Layer 4 of a small transformer language model trained on English Wikipedia (8 layers, counted from 0, width 128).
A neuron adds its activation times its output weights to the MLP's output. To switch it off is to set its activation to zero at one token and run the rest of the model.

Output weights of the MLP neurons that the questions are about. A number n stands for n times 0.0018.
n8: 42 14 14 -4 39 -39 8 9 -20 -29 22 10 -17 10 -13 -14 22 -45 -11 26 -5 -14 -14 4 -12 -3 13 11 -6 -57 35 6 -23 1 -1 -31 -8 -4 -53 11 -7 -8 25 -35 -32 -8 0 27 -28 -41 -1 -5 61 13 -8 9 -24 -7 -4 18 -3 -4 26 8 -6 3 -1 -9 -17 -23 -21 16 36 -31 -27 -9 -5 12 -27 32 11 33 -20 30 24 -22 -1 23 -6 -54 -36 8 -6 1 1 28 -9 10 -38 -13 31 -6 -13 -11 19 -11 -23 1 -28 -11 14 31 -6 -9 0 29 -33 14 10 -19 -1 14 25 -1 32 2 27 8
n59: -1 10 -34 8 -5 -9 -15 31 14 -17 -13 15 -34 3 3 -33 0 -7 -3 31 -34 -35 -54 54 23 -29 36 54 -42 21 -18 -1 5 -7 11 1 32 -4 16 29 -5 17 -41 28 -7 15 5 27 63 50 -35 -21 12 16 25 4 -48 7 -1 -20 12 27 7 -49 14 -25 -2 -31 -33 -10 -8 -14 -34 -2 33 57 16 -2 9 -30 1 29 -3 -20 -17 1 -47 -14 45 -12 6 -12 8 5 -21 39 -18 -8 -3 17 62 0 10 -29 8 -20 7 -19 9 13 1 -21 -26 -24 48 6 -18 46 -34 -26 -5 -10 32 -17 -15 -3 -16 -33
n91: 0 47 6 27 19 -29 5 -17 -8 0 22 -21 -13 -11 33 -14 -19 6 -6 -36 7 15 3 -16 10 57 -9 -9 15 -18 23 -8 -64 30 15 -4 24 23 -10 -53 22 11 24 -24 22 10 -13 -30 -26 -13 20 9 -27 -36 -10 -11 25 -18 -4 -2 21 5 15 -26 10 -3 -25 -8 2 -12 -6 9 11 13 -16 -3 66 -30 -6 17 -6 -26 -28 4 22 29 -40 14 36 6 -3 20 28 40 -6 22 3 -17 10 -3 -23 -40 -8 36 5 -30 -14 -16 16 3 -6 -21 -3 13 4 -34 -8 -6 8 5 16 -15 29 5 12 -15 -4 15
n121: -2 0 -43 -54 42 20 -18 36 -3 6 15 8 45 44 7 -11 -18 -24 -31 -5 -3 -1 -16 -17 8 -15 -7 -8 -15 11 -18 -14 15 -14 6 11 34 -9 22 -7 36 30 -31 31 -9 20 -8 61 7 -2 4 -9 24 12 23 11 2 18 -2 -38 6 -12 -17 5 26 20 -28 1 9 -31 26 16 33 -14 18 -3 -1 -39 -7 25 -36 47 -31 14 18 4 -23 36 1 -19 12 -18 -50 7 8 -4 -9 -7 -10 15 5 -12 -33 8 35 -32 1 -16 -15 6 -8 26 -8 -9 10 -12 0 -1 -13 -12 -46 -8 -24 4 2 -9 -4 -21
n143: -28 3 25 -7 3 -29 -16 -7 -11 10 -4 -22 9 0 11 -1 50 -15 -23 -21 -12 -9 29 -18 27 32 -15 -14 -21 28 -38 3 17 12 -19 9 37 -7 1 4 1 8 22 12 -5 29 -11 -18 -17 15 -13 -13 -18 33 32 -3 4 -12 16 1 -28 17 21 30 18 6 13 1 -33 -5 10 19 -6 -9 11 32 2 17 -14 -19 -19 8 -7 2 4 4 0 24 -30 -9 25 -1 -34 8 2 10 -41 -4 11 1 -11 13 28 -20 22 -17 9 -41 -32 23 -60 -23 -14 11 7 1 3 -13 -38 1 21 37 -17 -20 22 20 41 2
n242: -12 -52 0 -22 -44 32 7 33 33 15 35 58 5 -12 -20 -20 7 -14 -22 6 -4 -5 27 -5 5 -25 -13 23 -15 -36 -3 31 3 -29 42 -23 -28 -11 -19 42 17 -7 24 -5 12 8 -2 1 -57 -15 -4 9 14 30 -40 27 -15 29 14 2 35 13 17 -42 -45 -3 -30 17 8 14 1 0 6 10 -12 50 -12 46 9 -2 42 -12 -13 5 7 -44 22 16 1 36 -5 19 13 -36 4 -19 8 12 10 38 -23 0 21 10 -34 75 44 27 -11 -22 -52 -4 -34 -2 -57 -26 7 -19 -43 -55 -21 45 26 -3 -28 11 43 12
n250: -9 -15 31 -33 16 -12 14 25 -36 17 8 23 39 20 10 1 -18 0 27 15 -11 7 -30 -27 4 -2 14 0 -2 -31 18 -6 -2 32 11 -23 -28 9 2 2 31 -11 37 -23 46 -14 9 31 -19 -25 18 -4 -10 -20 20 -4 10 4 47 -6 12 1 -17 -14 23 1 11 -7 -25 -35 -14 14 -23 -9 3 -12 17 -23 -2 40 -14 -14 0 28 7 -31 -15 15 -23 5 -6 23 33 7 2 -11 -29 -12 2 -28 -29 -5 14 10 27 -26 16 -54 9 -11 -31 27 -8 -25 14 22 -37 -6 8 6 18 7 -8 -4 -4 -14 -19 -9
n283: -38 -9 7 22 -19 -6 25 -6 24 5 2 20 -20 -36 6 4 6 2 10 -16 37 -26 2 27 9 7 4 -1 88 5 11 30 -5 19 -3 30 -14 24 -5 7 -32 36 -1 -4 -11 -18 23 1 -7 15 30 0 -6 -8 -15 -15 14 -9 30 -22 -21 -2 2 18 17 20 23 -23 -8 16 -46 -24 -66 12 -6 -27 13 -6 -11 -47 -23 -34 6 -16 -58 -11 11 -1 17 31 -7 -15 30 -28 -20 6 1 1 4 15 -27 3 7 4 6 -12 -36 30 -3 -1 37 18 -18 6 17 2 -38 -25 -13 18 4 3 -25 -22 2 38 -25 17
n347: -36 -18 16 1 9 13 4 -6 -27 8 -45 44 12 27 63 18 38 5 -15 40 -27 -33 38 19 41 -26 29 2 -2 -49 -25 -40 -44 9 -22 -15 17 -28 -19 31 -2 20 36 -37 10 -26 -9 43 4 29 22 -24 -11 7 3 8 24 -43 -15 18 6 9 27 25 27 16 0 -29 -29 -44 4 57 37 34 -55 0 66 -45 -37 11 8 -18 -6 -20 13 10 9 24 -45 0 -9 20 -22 -17 -9 16 -8 34 -30 71 -10 33 37 -4 12 -42 -28 12 20 -11 3 -26 -22 -4 8 -31 -16 -48 -47 24 -36 -2 24 -9 -1 32 72 -2
n390: -6 2 10 -11 24 11 -10 -15 -31 -4 3 28 12 -30 38 -2 19 7 -36 -27 -10 4 -28 14 -37 8 -27 1 26 6 -40 -13 18 -5 1 9 1 11 26 -10 22 -10 -6 -22 10 26 -18 -14 30 -26 -22 3 3 27 11 -29 6 13 -10 5 5 16 -8 21 14 -8 -22 -17 -10 -16 38 -3 -15 -24 -6 -4 8 -14 -29 16 21 -35 24 -19 -18 -28 -7 6 8 -14 -5 -15 -28 -18 12 10 18 -8 18 -12 30 8 -4 -26 -22 -17 -5 -1 7 -13 31 6 24 19 20 21 -2 13 -7 30 -2 25 7 25 -1 19 17 -7
n401: 13 -4 -11 -16 -2 -38 24 -19 26 19 -44 -5 -17 31 -14 -15 -3 3 2 7 -13 -13 -7 1 -1 53 -4 -21 0 1 25 14 -20 18 10 22 -10 -8 -17 14 -1 10 -8 -16 9 22 21 31 2 1 18 -5 -12 7 -2 48 26 -5 -8 31 -20 -11 -3 -25 5 -6 -37 -23 24 16 -16 1 -32 2 -8 -9 17 32 -22 9 -5 11 -5 33 7 -5 -12 6 40 -37 -37 7 12 22 7 -18 -11 13 5 2 12 -4 15 -3 -17 -1 -18 -1 -7 -31 12 36 -25 22 21 7 -26 13 -35 6 27 -32 4 -28 3 -23 16 -16
n428: 6 -24 -19 -5 21 -7 22 -20 3 -12 -23 25 5 48 -4 -45 -12 -20 41 33 -60 -45 -4 -7 14 39 -5 -34 22 -1 -15 31 -55 8 2 -14 2 -24 -9 -22 -3 -43 33 1 -4 39 22 -20 -39 -13 53 33 -44 79 5 12 24 0 -14 5 7 -1 -2 -57 29 -11 19 37 -3 -21 9 -7 -12 11 23 -1 50 -53 -13 20 -2 28 10 -18 1 -7 -1 6 36 -39 -3 -46 12 24 3 -5 -12 -12 -9 28 15 -8 7 -5 -31 -7 -16 -40 12 -18 -46 78 0 27 -14 46 -11 -5 -29 3 35 1 8 -30 -25 19 0 -10
n460: 5 28 -29 -7 3 17 -26 27 22 -5 36 -8 8 -19 29 -29 -21 -11 18 -34 61 11 -34 -26 -5 2 10 0 23 5 -23 -6 -2 23 -37 1 -3 -6 -49 -18 25 34 -12 4 12 20 12 -35 16 14 -9 14 6 -45 2 -39 -28 -52 58 -16 22 34 9 44 -6 -10 12 19 -18 22 0 -10 -12 24 26 -21 -41 -1 -19 12 29 -10 4 -14 -18 12 3 -19 24 8 10 -4 -31 9 9 -5 -28 -13 12 8 84 -11 27 27 -15 -10 -8 25 -20 40 3 -48 4 22 -23 -14 -26 5 41 -52 -10 -41 -47 -20 45 20 28 3
n476: -12 25 19 20 -3 -12 7 -9 15 -27 -10 5 15 19 -13 -16 -20 -28 16 -13 -28 26 20 44 15 13 28 -33 -18 -23 29 22 -5 -28 8 -7 1 15 5 14 2 5 -25 -13 -22 14 -5 -30 -17 13 13 -17 12 -13 -13 1 12 11 -15 1 34 13 -17 2 -22 -53 -14 -13 -11 -12 19 -9 -20 24 -15 -45 32 12 -39 -29 -25 -4 7 23 22 5 23 10 -11 2 -25 17 19 4 -33 15 39 61 22 -2 -18 -18 8 5 11 -32 -12 -4 -8 3 -1 2 2 11 17 -12 4 10 -17 -9 -5 4 28 -4 14 -6 25 -7
n492: 76 -96 -60 -17 11 -36 -15 14 -22 11 -14 12 -4 -21 -22 -4 17 29 -16 -10 -1 -1 37 -73 -5 9 35 -68 19 46 35 -8 -2 -2 -19 -18 59 -16 37 -27 5 2 0 39 46 -2 30 30 23 36 -36 9 -13 14 48 -38 29 -21 -16 5 -63 -29 18 39 19 5 -18 5 -22 50 11 -2 -32 -18 -15 52 70 -23 -35 16 -77 -56 31 -4 -12 -2 -30 26 -10 -17 -37 28 12 -9 -21 1 -46 -59 43 52 47 -4 -29 25 27 13 -4 -23 -62 -24 20 16 -25 -12 8 -22 38 35 -23 35 6 22 8 25 -10 6 40 -2
n501: -4 -15 20 -21 -37 10 -24 27 -12 -19 6 -4 -47 -9 23 58 15 -31 27 37 -11 -22 5 16 -1 -37 19 -1 -18 2 -20 -13 25 13 -34 -13 69 -5 -7 27 -50 -14 -13 -12 -27 -10 9 11 -19 20 0 -9 2 -19 -1 -8 -9 -6 20 40 -30 -42 42 38 6 39 -4 -1 27 -23 15 14 49 6 -36 2 16 -11 -30 2 -5 -26 3 0 11 -14 -16 1 -16 -40 36 31 -2 -6 46 1 10 39 -21 4 -5 36 41 -8 29 -14 34 2 0 -8 -27 -8 14 -12 32 -25 15 -46 -19 19 -46 11 -7 9 19 -11 41 21

Each question names a token from some text and the token that comes next. It shows the activations a of the neurons there, in the order above. A number n stands for n times 0.036.

Then comes g, the gradient of the next token's log-probability with respect to the MLP's output, scaled to length 1. A neuron's effect is roughly proportional to its activation times (output weights . g). A number n stands for n times 0.004.

"es", then "ign"
a: -4 35 -3 -1 38 0 -4 1 -3 -5 -4 0 -1 -3 -2 -2
g: -23 -18 5 41 -28 9 -9 -6 -23 -8 22 -6 -14 -12 19 18 -31 -38 -8 18 -29 18 -9 -30 -22 38 -5 -5 -4 -22 7 -2 37 8 45 33 -11 -25 48 6 7 23 22 21 -41 9 14 -53 30 -20 22 10 16 -11 16 -1 1 -15 9 4 -47 -14 -2 0 16 9 7 3 -7 -10 -3 13 -12 -4 -56 5 21 -13 -25 9 -9 37 -1 41 9 35 -33 -5 23 -4 -13 -3 -17 1 -22 -7 19 -9 -15 -8 25 36 5 10 -10 -19 -6 30 -1 -23 -11 -23 1 -25 17 17 3 37 4 -7 23 31 -73 17 4 11 21 -46
Which neuron, switched off, lowers the next token's probability most? n143

" Sp", then "ani"
a: -4 -1 -5 38 0 -3 -5 -1 -1 29 -4 -4 17 -3 -5 -3
g: 44 -22 -29 33 13 -16 -5 -38 36 -33 36 -42 -44 -21 16 -25 -15 0 -15 4 21 -24 -21 13 -3 -25 22 -27 -18 -3 -1 2 17 7 15 30 33 -21 -14 -1 -62 -3 29 -10 -8 9 5 24 -6 -13 -13 -5 -1 25 22 0 25 -10 6 11 6 -4 24 -46 -17 -14 10 19 19 -12 -12 -22 13 42 -3 -17 -26 37 -4 -13 18 -67 -11 9 27 -23 -10 13 7 -8 -24 -10 25 0 3 7 35 -36 37 -17 13 -18 -16 21 17 46 30 -2 16 -10 -8 -27 11 -1 1 -17 21 -19 34 12 9 22 13 29 -12 -21 6 -13
Which neuron, switched off, raises the next token's probability most? n121

" a", then " student"
a: -3 -2 5 2 23 -4 -4 0 -1 -2 -3 0 -4 -4 -3 -4
g: 54 -21 -15 -7 -21 -18 14 -4 -9 -19 47 6 62 -17 -9 -9 -25 15 -2 -2 5 -17 -20 -4 13 -42 -4 33 -19 12 18 -17 -7 -2 11 -27 8 -9 -2 -2 -7 -7 26 17 4 30 47 32 -6 41 -4 -35 8 28 7 6 -4 14 -35 5 32 -74 -25 -8 -23 -39 -15 -26 15 21 23 -17 -13 36 -12 2 -20 -2 -12 -13 -27 -31 -26 -13 44 -1 -25 0 3 6 -36 2 -4 10 21 -11 30 3 9 26 7 -29 13 13 -23 -9 25 13 -9 -9 18 23 12 -35 28 -43 -1 5 11 -12 -12 5 7 18 8 38 -13 29
Which neuron, switched off, raises the next token's probability most? n143

" the", then " school"
a: -1 -2 25 9 15 -2 -3 0 0 -4 -4 0 12 -3 -2 -2
g: -4 10 -7 -2 -19 12 -7 10 4 -13 12 49 7 25 9 -25 12 6 -15 13 32 18 -19 -16 -29 -43 13 10 -18 31 22 4 5 -24 -4 -14 27 -21 -1 6 -13 18 0 -8 17 5 -16 18 7 57 9 -4 48 13 8 25 10 -2 -11 17 52 -34 -4 31 6 18 2 -16 -10 10 28 -30 11 3 -38 -16 2 -31 6 -24 -20 15 -4 -64 11 11 -37 -4 36 16 -26 -47 27 -7 -12 -14 16 -4 29 -20 -35 -48 -14 -18 -19 15 -15 -2 -20 39 19 15 -11 -17 21 -44 -10 -30 6 16 12 -33 11 12 36 8 -32 15
Which neuron, switched off, raises the next token's probability most? n143

"im", then "ents"
a: -4 83 -1 -4 41 -1 -3 -4 -5 3 -1 -1 -2 -3 0 -1
g: -38 -13 -10 -5 -33 -7 -18 -36 -38 22 -3 31 32 21 29 11 3 -32 -18 12 5 7 -15 19 -36 1 1 -18 -46 -1 18 9 10 -4 10 15 28 22 -22 -7 12 -13 -25 27 26 44 -61 -17 8 10 -12 -17 31 -24 31 -11 -11 -40 18 -19 -9 -34 27 -21 12 -18 -2 9 16 34 6 9 -9 -3 -4 -1 4 22 -1 41 4 32 -40 1 28 13 -33 9 13 -35 -23 -8 33 18 -6 31 -24 50 -10 -34 8 22 23 12 24 -14 7 -8 -13 -3 11 -11 4 -35 20 -23 3 46 1 -7 28 21 -22 -26 -19 -9 15 -16
Which two neurons, each switched off alone, lower its probability most, in order? n59, n143

" Foreign", then " vol"
a: 18 0 -3 -4 0 -1 -4 0 -1 50 0 -4 52 8 -1 -1
g: -12 -8 -1 36 -15 30 -7 19 24 5 13 6 -13 23 0 14 5 -17 13 -1 23 -37 -24 -5 36 -8 -27 13 -44 -26 48 0 12 -31 -36 -5 -12 21 1 35 3 19 17 -29 -42 30 5 31 32 46 8 11 44 18 -1 -5 -28 2 -20 7 41 -29 7 26 16 -3 16 -18 14 -20 55 7 -24 18 -8 -40 -20 -13 -16 -12 -20 41 28 17 -17 0 -19 -9 -24 1 -27 -14 -12 -24 -21 25 26 13 23 3 -28 -40 34 22 -14 19 11 18 -46 7 -11 0 -17 -18 11 -37 1 -12 -18 -3 -13 -20 -9 -4 20 -13 -18 -5
Which neuron, switched off, raises the next token's probability most? n390

"1", then "st"
a: -5 7 -2 -2 -4 13 34 -4 48 25 -3 -1 -3 28 0 63
g: 1 53 47 -1 9 -45 2 17 -12 26 -14 16 7 -5 -29 -22 15 26 11 4 4 24 -40 -14 5 -44 33 -41 -10 -1 0 20 -14 -32 -10 18 21 5 -27 20 -5 -11 20 13 45 3 4 13 -16 -37 -19 -4 7 6 14 -25 21 -36 26 14 -22 1 -37 12 10 -18 18 21 0 35 -13 22 -7 -4 -32 12 -4 32 3 -7 31 40 -18 -46 -24 22 -19 39 -28 -29 -1 -8 8 11 -22 -9 8 3 1 15 -36 -9 8 4 -12 -10 -5 -27 34 -10 -40 -3 73 12 1 -1 -21 -21 -16 -17 -2 -3 23 22 -8 -13 5 21
Which neuron, switched off, lowers the next token's probability most? n250

"-", then " "
a: -3 15 -2 -1 -5 -5 -1 17 53 17 0 0 -4 40 -4 22
g: 4 -35 13 -42 30 36 26 34 -17 -6 58 -4 3 -20 -28 18 18 -41 0 -31 -8 -64 -34 14 60 -3 18 5 4 -6 8 7 -2 -10 -2 -18 11 24 -8 28 -21 24 6 0 -29 36 -24 -9 16 12 -16 17 18 20 2 -37 -25 13 -38 -16 45 1 -3 24 15 -10 -2 -42 -2 -7 13 -9 0 28 -18 3 -22 22 24 -20 -28 -18 -16 -9 20 -4 -3 21 32 -4 -10 38 -2 2 -19 -17 18 -19 -3 7 -14 -10 0 30 15 -9 29 7 -28 4 -21 -1 53 -9 10 -17 -10 -29 1 21 -4 16 -30 -30 -14 18 -16 25
Which neuron, switched off, lowers the next token's probability most? n501

" Leg", then "ion"
a: 45 0 -4 -3 -4 -1 -1 -1 0 6 9 32 45 8 -1 -3
g: 13 -47 -4 24 -21 -19 28 44 3 -35 44 32 -18 14 5 -12 -1 -7 35 25 -10 -25 28 2 -37 -11 38 1 28 -15 27 -11 -28 25 -76 2 30 9 -17 -16 21 9 27 -2 22 9 31 15 -1 -25 -20 55 18 26 -2 -1 -35 -26 -14 10 -7 -35 -4 -19 8 -14 5 -1 9 -31 -23 9 22 -26 -7 9 -20 -23 5 -15 -29 -1 24 1 -29 35 -6 23 -13 -6 -18 -10 -2 5 -16 -8 18 10 22 14 18 19 -30 3 -11 5 25 3 -31 -13 -22 -4 20 -20 -23 27 0 36 35 4 -2 5 1 21 -38 -35 -16 4
Which neuron, switched off, lowers the next token's probability most? n8

"iation", then " Corps"
a: -4 -5 -3 -5 8 0 -1 0 0 -5 64 46 -2 -1 -1 -1
g: -25 -9 -14 -9 -31 -13 -28 -6 30 -18 -29 -51 -35 3 -1 -8 -31 -15 17 -16 -15 -5 -10 -29 19 -4 -36 -19 0 15 -12 -32 10 -22 -12 22 -8 20 -7 -2 41 15 30 -12 -1 26 6 8 -19 -35 32 -3 14 -56 19 2 18 -23 12 -30 45 -2 6 4 24 26 -10 24 19 20 23 11 -47 22 -22 -1 -20 0 -24 20 15 -7 -7 17 -6 39 16 24 -10 0 -33 -33 -13 25 38 5 14 -7 28 4 -3 -47 39 2 9 18 49 -23 13 -31 -10 24 28 10 29 -32 -12 -18 -26 18 10 12 10 13 3 25 12 20
Which two neurons, each switched off alone, lower its probability most, in order? n401, n428

"6", then "th"
a: 1 15 -5 -2 -3 19 14 -2 5 21 -5 -2 -3 -3 0 16
g: 15 20 -18 -43 25 -13 7 -2 -1 32 -26 33 -8 9 2 -11 10 26 -55 -3 47 -17 -15 -22 -5 -3 16 5 4 -5 -10 -8 1 37 -56 19 22 16 -41 -10 4 15 -10 23 -20 -16 1 37 0 -28 -23 -16 2 -22 21 14 32 -5 12 5 33 -2 9 -15 3 -1 -11 -21 20 20 0 -18 -29 17 10 9 0 33 -4 -65 0 36 1 -23 23 -2 -19 40 -18 -27 5 22 -25 -17 -9 59 7 18 11 16 20 -7 -23 -9 5 14 14 -24 41 -60 -18 13 2 -11 -9 2 -8 -32 -9 33 10 -10 11 31 -22 -35 -8 4
Which neuron, switched off, lowers the next token's probability most? n59

".", then " Since"
a: -1 31 -4 6 -1 -4 -3 -3 -1 6 0 0 -2 -4 65 -3
g: -21 -1 3 -33 -2 15 6 14 14 26 -23 11 45 -7 -21 26 1 -32 -7 -4 12 16 21 7 -23 21 8 26 -3 -58 20 -3 -29 14 16 -17 -11 14 -2 15 1 23 -30 -10 -3 18 -16 -11 7 -5 -29 1 18 -11 5 12 9 3 26 23 38 -17 -17 -3 -16 -3 8 -23 38 -32 -18 -11 23 31 -13 13 -9 -21 35 -2 -7 9 -5 36 2 1 -7 -10 8 -18 1 10 -2 33 -18 -4 -28 5 -32 -5 37 31 7 6 -3 -21 -6 2 3 4 -11 -31 27 16 -39 -32 -26 71 -48 34 39 -53 3 -39 -20 42 -32 -21
Which neuron, switched off, lowers the next token's probability most? n59

" Av", then "iation"
a: -3 0 -4 29 -4 0 -4 0 0 9 33 26 57 -1 -4 -4
g: 31 -24 0 4 63 9 -6 14 4 13 -18 -2 -18 33 -45 9 5 0 20 25 -15 -41 21 37 -32 12 -21 -8 28 12 14 23 9 3 -2 -24 23 3 -11 -27 12 8 24 -6 10 -10 -7 -52 10 28 -23 -26 -22 21 -26 -7 -9 -15 13 20 -11 1 7 14 14 -12 -41 29 14 -64 27 -11 -2 2 7 -7 20 -24 -24 -78 -31 -11 12 15 3 33 30 13 13 -33 -27 11 3 0 11 12 29 -51 12 6 15 3 12 38 -6 23 -10 -4 1 -8 2 -2 -31 -5 6 24 3 -13 -27 -19 0 38 -22 -2 13 8 -23 12
Which two neurons, each switched off alone, lower its probability most, in order? n428, n401

"9", then "4"
a: -5 16 40 0 -1 50 33 15 11 5 -1 0 -2 -4 0 1
g: 1 -4 -22 1 19 31 18 -22 -23 11 41 2 18 -7 26 -19 -14 6 -23 35 -26 -20 -2 -12 -10 7 -12 38 11 -24 12 -12 18 2 -16 -16 -9 2 53 -9 15 -13 -16 -41 -21 -26 -30 -32 -19 13 -20 -6 21 -16 -5 24 52 -10 -24 22 -2 -5 -29 17 -37 22 -10 5 -33 -22 25 -21 24 -42 35 -14 19 46 4 -3 17 7 6 45 20 -1 37 7 14 29 27 9 2 6 2 1 -8 -20 -10 -28 14 -4 -24 -30 -39 -13 0 33 -16 -18 -5 42 -46 -42 6 6 26 6 52 -21 -8 10 19 -4 -13 6 9 -3
Which neuron, switched off, lowers the next token's probability most? n242

"7", then "6"
a: -4 32 48 -1 -3 -4 -5 -1 -4 5 0 -1 -3 -2 0 -5
g: 23 -25 -35 3 -27 2 5 -17 49 -3 -5 -11 4 -19 40 -10 23 -23 -5 35 -30 16 -9 17 0 -4 -24 -9 12 3 -13 -17 30 -33 -21 15 4 13 56 -4 -19 32 -2 -49 -38 23 5 24 9 19 26 -19 14 -35 18 -13 -25 12 4 -19 -8 23 -6 -9 11 44 -8 -12 9 -31 17 -23 25 -12 18 7 2 -2 7 -7 11 -7 27 37 4 -26 13 -27 21 -13 -14 -21 -8 10 6 -31 15 -29 37 17 5 9 9 -44 -27 31 18 47 -37 -11 2 13 -21 -12 -49 -32 34 -11 32 14 -30 -30 6 3 16 4 23 -1
Which neuron, switched off, raises the next token's probability most? n91

"ought", then " and"
a: -2 -5 -4 -2 -3 12 13 -4 -1 -4 -5 0 -1 -2 -1 -1
g: 13 17 -22 -35 9 -10 -20 -9 -12 4 -28 45 -31 38 -25 -23 -8 -6 1 10 -7 11 -10 -1 34 9 -2 10 4 -50 -2 18 15 -14 -14 13 31 -7 20 24 23 -36 43 -8 17 8 -32 26 3 45 -24 -14 -23 29 25 9 -22 25 -3 -27 -5 36 -14 16 3 6 13 -32 -31 13 46 24 -9 -8 -18 8 -7 -4 19 29 2 -2 -21 9 11 -13 22 -4 -6 -3 5 2 2 10 23 -15 -20 48 22 -4 8 -3 -25 4 -1 44 -27 -7 -18 3 7 -57 -39 -51 -7 -35 13 -25 -25 -32 2 41 -13 12 17 38 -15 -14
Which neuron, switched off, lowers the next token's probability most? n242

" District", then "."
a: 14 0 -1 32 -4 0 0 -1 0 -5 50 45 -5 -3 -1 -1
g: 13 3 -15 1 15 20 -7 14 18 -31 -32 -6 17 8 -18 -29 11 -9 -23 27 -17 -29 -7 13 -10 -6 11 -2 -66 14 -12 -14 34 14 2 -4 -27 -30 40 -2 39 -22 24 -26 -5 -25 23 59 -40 7 -13 20 2 26 3 5 6 -11 19 -4 62 -9 21 35 2 16 -12 17 -37 11 4 37 -20 2 -12 8 5 -24 -13 23 2 13 -25 -45 23 3 28 28 -24 -12 -18 -21 -8 -32 -16 -21 11 8 9 17 -2 20 -8 -19 10 -38 -25 17 -6 23 -13 8 52 0 -2 18 7 -1 31 -31 -34 -18 6 -35 -10 5 38 4
Which neuron, switched off, lowers the next token's probability most? n121

"The", then "y"
a: -1 -5 -1 19 36 1 2 -4 2 3 -1 0 -1 16 0 6
g: -23 23 -34 -17 -22 -10 0 30 17 -4 15 -23 21 36 5 -46 -21 4 6 32 4 -34 45 -6 14 17 33 44 -7 29 -23 25 -3 -6 -16 -5 5 6 -26 -10 17 -28 -13 16 33 15 16 -25 14 -9 6 -28 5 -36 60 -22 11 -77 9 26 19 -18 -11 -1 -10 -4 -2 -5 -5 6 7 31 -46 -29 1 12 2 14 -24 8 1 12 6 24 14 12 -6 50 -9 -13 -23 -14 -16 12 25 21 -12 -15 8 -10 6 4 21 9 4 -3 14 -50 6 -26 -21 -28 -33 -31 4 5 -32 12 0 -8 -28 18 4 4 25 -8 15 43
Which two neurons, each switched off alone, lower its probability most, in order? n143, n121

" and", then " were"
a: -5 63 -5 -1 -1 -1 -4 -3 -2 -2 -4 -1 27 -1 -5 -2
g: 26 -29 -10 -12 25 -11 -18 -26 2 -34 -30 -5 23 32 -32 -5 16 17 4 -2 -24 -3 -1 36 23 -39 -32 2 -53 0 -2 8 70 -6 -22 -3 2 37 1 -8 29 17 5 11 -16 -6 7 24 -24 1 5 -6 22 32 45 5 -9 9 -17 -28 -10 -18 -9 33 -10 -3 -9 -26 26 3 -6 46 52 14 24 9 6 -2 -43 -17 -18 -15 -17 -28 -20 -19 2 -5 -30 -17 -7 17 7 -16 32 -14 6 57 -39 -8 10 -3 -6 -37 20 10 21 -22 -2 -9 -11 -7 18 -1 20 13 14 16 -1 -11 17 -5 -43 0 39 -14 33 -10
Which two neurons, each switched off alone, lower its probability most, in order? n59, n91

"ixed", then " Av"
a: -4 -4 11 -4 -4 -5 -4 0 -2 4 2 13 11 -2 0 -1
g: -9 -1 -18 19 37 -30 18 -26 11 -3 -7 11 31 -24 -38 23 -9 -25 37 -23 -1 25 30 8 -40 -20 -6 -14 3 34 1 -41 31 -9 -12 25 36 -11 -30 -48 38 10 12 7 15 -3 10 7 -29 7 -53 -7 -5 -27 -42 20 44 4 -4 -3 -24 -11 3 -43 -6 1 -10 0 -17 1 19 -28 29 -6 -1 18 25 10 -15 12 -4 13 -18 -8 -11 -4 52 3 1 16 -4 -8 31 14 -10 27 27 -3 21 34 -8 8 20 -25 3 -10 13 -11 54 19 -2 -19 -36 -40 -14 8 -14 -9 -15 23 -14 18 33 13 -35 13 -2 -34
Which neuron, switched off, raises the next token's probability most? n460

"ion", then " at"
a: 28 31 -2 -4 6 0 -4 -2 -1 -4 52 44 -5 -2 0 23
g: -4 30 -18 12 -5 -26 16 -22 -25 7 14 8 21 6 14 40 28 -16 7 -7 18 7 -14 22 -1 -12 -20 23 -18 29 13 -31 -5 -43 -17 -19 6 19 -3 -21 -4 17 -14 -2 -30 -2 30 13 22 22 11 5 -5 24 -24 12 29 -13 -19 6 5 8 -1 -18 -24 -11 18 39 36 -12 32 32 28 -29 42 -10 -7 -6 -25 -26 -45 53 -37 31 -9 -13 -4 0 -23 -39 -22 22 -34 5 -3 5 29 15 -20 29 25 -45 -7 16 42 -10 7 -2 -40 -13 -40 -8 -20 -18 15 -35 22 24 27 -12 15 31 0 -8 5 -31 -33 -9
Which neuron, switched off, lowers the next token's probability most? n8

"com", then "p"
a: -1 43 -4 -3 -2 -2 69 35 -5 15 -5 -1 0 12 0 7
g: -11 8 9 3 -25 -11 -2 24 -23 13 -35 -24 -2 -34 -11 -29 21 61 -10 -33 11 -5 -13 -3 26 19 -22 14 -14 -28 26 37 -1 -11 -29 -9 -22 17 20 13 24 -4 7 -27 36 -24 4 27 17 4 1 15 -5 26 23 -4 -34 22 12 -61 -18 17 -25 -8 -10 25 -9 6 8 -15 41 -3 -34 21 23 -10 6 33 3 4 -10 -11 -17 -2 3 -18 23 15 -19 -9 3 22 -19 -8 -19 -44 -4 4 -6 47 9 -20 23 33 16 -20 8 13 34 5 -35 -31 -8 26 23 34 8 -1 -42 -40 -30 25 -20 -12 -4 45 -16 22
Which neuron, switched off, lowers the next token's probability most? n250

"9", then ":"
a: -2 7 94 -1 -4 -2 -4 -1 -1 4 -1 -1 1 0 0 -4
g: -4 8 20 -14 -27 -8 -1 20 3 18 6 29 0 36 18 28 -20 1 -14 -20 -9 -38 15 1 38 -7 12 -5 -26 6 14 14 10 26 36 34 -21 7 -17 12 -46 10 -27 -2 -10 1 -21 -49 37 -33 -5 -9 -1 15 -34 -44 -14 3 -19 0 14 16 19 -26 -14 19 10 35 -42 22 -10 -11 -51 -44 17 0 -35 37 12 1 -5 -5 17 -11 4 21 13 -17 38 -13 27 -10 19 -22 -40 8 -42 -25 11 -7 21 49 -12 20 -39 24 -27 -31 -18 -25 10 -2 -18 12 13 17 21 6 17 3 -9 18 -7 33 32 2 12 15
Which neuron, switched off, raises the next token's probability most? n91